Layer 6 of a small transformer language model trained on English Wikipedia (13 layers, counted from 0, width 64).
A neuron's activation on a vector x is GELU(weights . x + bias), where the dot is the dot product.

Input weights of the MLP neurons that the questions are about. A number n stands for (n - 500) times 0.00085.
n59 (bias -0.061): 454,516,536,264,589,288,527,569,415,617,505,484,474,472,558,611,453,573,569,613,552,719,569,540,389,516,415,607,520,553,405,588,711,714,487,364,532,290,626,532,469,975,607,348,345,474,420,544,409,432,461,240,471,639,400,345,524,461,619,494,564,439,648,436
n78 (bias -0.042): 470,554,378,391,496,474,363,408,530,459,507,473,458,331,615,443,505,367,499,388,581,647,687,450,570,624,418,667,398,451,430,551,461,435,455,516,666,510,461,340,814,498,721,501,404,423,396,470,558,588,668,613,517,301,445,554,537,448,530,487,455,593,582,431
n134 (bias -0.056): 293,531,642,620,604,660,354,576,608,388,502,654,319,461,542,445,482,462,282,337,476,516,496,425,507,407,458,498,318,517,549,693,435,650,376,573,490,570,428,530,391,340,572,386,475,470,754,751,350,637,690,451,490,470,617,524,405,448,579,521,571,553,549,389
n160 (bias -0.056): 466,395,611,552,310,687,578,573,583,484,523,422,380,421,558,538,597,290,546,324,387,474,358,379,413,671,298,403,506,456,516,495,693,501,566,672,651,447,717,696,412,551,692,476,609,601,396,463,536,309,435,677,584,346,518,297,332,511,882,502,455,281,579,453
n162 (bias -0.076): 325,520,582,444,484,305,728,415,777,636,401,525,380,352,716,555,600,496,359,684,554,406,597,374,474,480,610,469,460,538,494,496,378,581,542,611,541,611,567,473,591,345,340,247,486,643,601,642,591,335,445,504,272,289,664,616,555,207,520,431,511,537,360,634
n170 (bias -0.088): 531,731,493,472,637,406,334,491,484,488,560,391,432,511,524,502,558,363,795,567,538,684,514,333,592,371,480,403,541,531,486,334,647,498,725,545,386,149,642,395,639,241,500,409,356,564,549,494,359,823,506,493,559,596,631,582,458,392,380,417,452,528,415,631
n174 (bias -0.066): 466,573,744,421,528,667,564,453,523,575,563,452,385,451,517,497,462,637,431,457,473,536,165,503,327,358,445,355,498,436,485,384,453,497,601,709,526,585,435,309,411,622,644,529,434,488,668,266,480,411,611,464,636,547,391,622,422,437,674,485,385,526,562,633
n197 (bias -0.080): 701,807,392,561,474,386,455,283,272,491,408,490,467,345,582,625,759,448,547,833,521,538,324,525,517,693,519,229,579,526,403,576,556,710,442,654,527,641,432,290,390,399,528,507,574,593,418,463,594,497,455,667,570,507,307,475,380,382,460,498,361,599,445,426
n220 (bias -0.061): 267,249,494,569,529,380,585,561,391,620,605,227,397,356,714,430,707,308,616,665,460,480,544,552,533,639,458,578,397,402,464,597,498,453,514,275,524,354,543,600,580,533,593,391,525,465,355,440,584,476,672,538,598,596,267,465,733,384,538,436,371,807,632,422
n223 (bias -0.087): 627,375,474,577,506,637,452,519,345,447,632,628,380,441,718,720,575,504,506,645,542,350,375,401,636,538,611,729,677,383,787,313,645,265,281,435,796,606,587,510,434,454,442,317,517,557,558,219,464,692,603,563,196,424,652,270,618,212,327,315,396,720,450,484
n265 (bias -0.108): 616,433,690,458,477,498,439,451,671,547,550,331,640,488,561,369,600,674,470,573,446,755,516,260,409,574,390,195,333,610,505,383,608,493,598,530,509,213,479,484,269,413,795,484,406,242,600,472,507,773,690,526,461,640,334,639,756,87,292,393,446,582,605,828
n279 (bias -0.061): 419,538,532,550,676,417,390,380,616,379,448,440,431,291,620,474,572,528,535,280,529,444,484,395,470,502,568,619,487,446,378,501,317,462,491,494,495,520,655,614,415,557,686,419,404,518,473,583,412,719,491,792,556,321,527,443,428,550,426,662,449,466,647,384
n290 (bias -0.043): 396,460,518,386,455,530,317,436,560,491,296,769,431,627,565,778,514,520,579,171,559,476,428,490,496,643,393,493,640,507,519,467,508,499,515,479,439,562,565,452,578,543,553,421,542,468,424,669,498,508,568,540,288,599,466,446,560,362,392,365,447,620,662,435
n293 (bias -0.084): 447,254,494,408,618,428,447,338,598,563,340,483,577,389,628,480,670,326,795,485,625,599,471,558,460,501,685,545,160,678,299,310,635,531,515,378,729,492,446,621,492,600,510,571,402,390,512,537,599,633,578,588,384,563,465,441,669,648,629,166,412,370,402,476
n321 (bias -0.095): 569,681,363,623,567,506,558,411,308,445,626,528,443,604,642,452,370,452,481,455,714,873,465,495,358,642,448,632,741,682,441,484,629,445,378,375,588,363,335,320,400,465,689,470,424,255,547,763,381,829,490,494,454,710,532,264,717,363,459,419,580,366,462,499
n327 (bias -0.076): 601,399,592,766,495,594,707,613,534,410,208,276,562,360,588,464,402,508,383,441,586,511,651,461,309,394,436,435,510,578,506,626,488,426,563,295,475,372,621,761,466,500,303,541,440,362,696,660,666,422,486,554,541,440,380,471,417,547,528,568,689,329,395,546
n337 (bias -0.055): 432,664,475,573,600,645,345,274,427,324,674,511,738,489,567,325,566,681,565,343,464,573,423,394,208,436,522,378,257,737,580,664,497,386,764,518,456,452,563,539,537,425,428,552,635,329,607,610,220,613,842,580,461,378,434,462,359,446,424,550,464,512,595,639
n358 (bias -0.037): 756,589,598,457,389,385,629,374,351,439,605,579,349,609,652,534,560,528,674,759,400,562,422,330,355,592,460,452,492,554,309,472,487,504,444,409,668,396,573,428,499,503,414,427,515,552,599,274,506,424,371,580,406,485,532,421,629,595,541,495,624,572,655,344
n370 (bias -0.058): 839,711,386,385,559,352,611,354,254,494,578,320,515,463,451,337,551,324,472,502,597,556,331,538,629,616,105,470,539,513,530,358,463,426,525,384,562,579,457,679,437,489,745,277,694,586,614,368,457,433,607,404,415,637,548,569,552,555,613,558,368,566,537,372

Each question shows a token from some text and the vector x that enters the MLP there. A number n stands for (n - 500) times 0.012.

"50": 622,384,394,492,462,671,500,614,525,451,536,669,573,627,247,342,497,642,329,538,395,417,673,620,551,471,452,412,600,435,384,552,418,485,656,563,365,556,532,594,470,547,488,558,467,533,436,415,658,348,276,530,541,584,483,609,628,493,437,618,494,423,364,362
The neuron with the highest activation: n327

"al": 473,504,400,370,472,571,570,750,466,586,564,593,595,493,382,467,546,517,486,670,368,383,700,558,667,520,671,538,503,393,467,488,291,618,640,380,416,460,367,496,368,536,510,501,596,383,307,421,619,512,508,506,549,618,447,519,601,478,456,472,435,332,612,383
The most active neuron and its activation: n220, at about 1.2

"I": 464,478,507,534,548,515,525,549,554,495,653,750,551,726,60,317,549,680,340,574,454,453,779,546,499,480,548,530,434,375,506,572,393,465,557,567,498,530,363,560,438,587,470,561,471,428,502,444,623,349,391,447,499,560,488,600,434,597,426,481,469,495,468,322
The neuron with the highest activation: n134

" Qu": 328,577,408,398,532,591,497,559,473,534,501,559,587,625,478,236,408,583,522,618,345,377,709,483,451,459,657,535,454,300,536,538,303,481,600,587,547,586,421,523,450,520,451,541,582,527,290,618,521,508,462,518,547,522,711,452,588,598,374,545,475,371,456,438
The three highest activations, in order: n279, n337, n162

" ": 478,496,494,273,516,653,641,457,435,512,509,711,528,654,172,367,585,590,356,517,450,548,722,597,545,533,501,381,383,457,542,573,411,523,577,528,615,563,473,524,525,471,455,672,550,524,325,514,536,554,265,601,580,574,450,483,471,482,363,507,446,432,408,354
The neuron with the highest activation: n197

"C": 394,515,432,341,642,575,527,515,532,437,525,670,642,690,305,489,503,596,484,487,569,489,670,684,419,539,586,691,452,341,433,377,419,599,527,428,506,521,477,630,363,491,490,556,548,553,363,447,591,508,429,561,553,619,505,441,501,539,301,553,432,388,392,255
Which two neurons fire most, strongest first? n293, n279

"ers": 514,587,308,427,379,548,561,592,482,489,541,477,487,666,278,486,522,561,508,653,291,418,684,579,443,599,624,589,618,343,499,346,344,493,661,583,555,567,498,443,415,457,430,612,616,386,484,443,626,550,282,530,583,596,591,432,577,594,422,386,375,465,404,430
Which two neurons fire most, strongest first? n358, n197

"65": 448,495,391,520,550,627,466,711,546,536,624,681,482,555,275,376,522,577,371,655,378,476,589,625,473,425,560,408,550,337,422,552,356,445,646,471,382,469,419,504,563,507,503,640,499,533,458,327,601,442,277,652,586,711,489,625,510,492,402,567,402,358,425,516
The neuron with the highest activation: n174

" a": 480,467,462,267,453,750,474,571,520,587,582,538,578,842,350,402,561,642,418,441,497,468,719,600,598,500,493,448,521,395,493,383,505,495,581,612,464,353,337,539,585,425,435,410,543,480,468,448,490,594,374,615,462,528,552,438,463,513,385,644,421,530,441,452
Which two neurons fire most, strongest first? n170, n290

"s": 351,483,392,505,414,632,478,592,428,539,620,553,395,545,76,404,512,588,526,609,468,494,621,619,547,496,662,582,484,387,504,497,449,346,733,517,569,635,463,531,382,457,483,569,574,396,496,383,660,503,510,631,541,544,374,452,588,488,298,590,462,428,465,483
Which two neurons fire most, strongest first? n220, n223

"d": 556,496,398,500,653,406,530,534,584,528,604,738,621,567,316,429,590,490,530,540,461,532,699,484,521,388,628,542,481,202,482,406,330,515,638,586,457,572,499,521,447,550,530,390,510,417,236,469,513,470,427,500,436,580,412,524,649,630,486,488,396,246,584,542
The neuron with the highest activation: n293

"ta": 432,460,313,512,509,565,501,623,541,581,598,780,546,616,394,422,521,684,438,572,436,625,687,441,514,467,708,663,540,289,456,487,386,378,641,588,395,459,440,494,579,445,386,444,429,512,474,429,620,517,382,510,606,480,376,396,469,451,408,521,375,550,411,592
The three highest activations, in order: n223, n162, n170

"ual": 431,538,558,367,446,451,631,731,550,603,505,633,640,583,290,451,710,502,364,578,334,435,516,574,518,536,623,522,594,407,487,485,424,627,635,468,360,507,394,507,403,362,427,646,600,545,444,492,553,453,387,524,519,560,460,447,479,587,484,581,396,440,306,346
The most active neuron and its activation: n197, at about 0.34

" as": 515,521,340,301,354,749,412,512,508,638,510,694,562,550,281,417,462,548,473,651,403,384,605,576,450,450,607,527,476,445,501,498,440,424,627,621,433,519,484,646,481,359,467,569,653,472,537,517,543,557,419,599,458,543,558,443,618,606,308,573,393,413,418,361
The most active neuron and its activation: n337, at about 0.12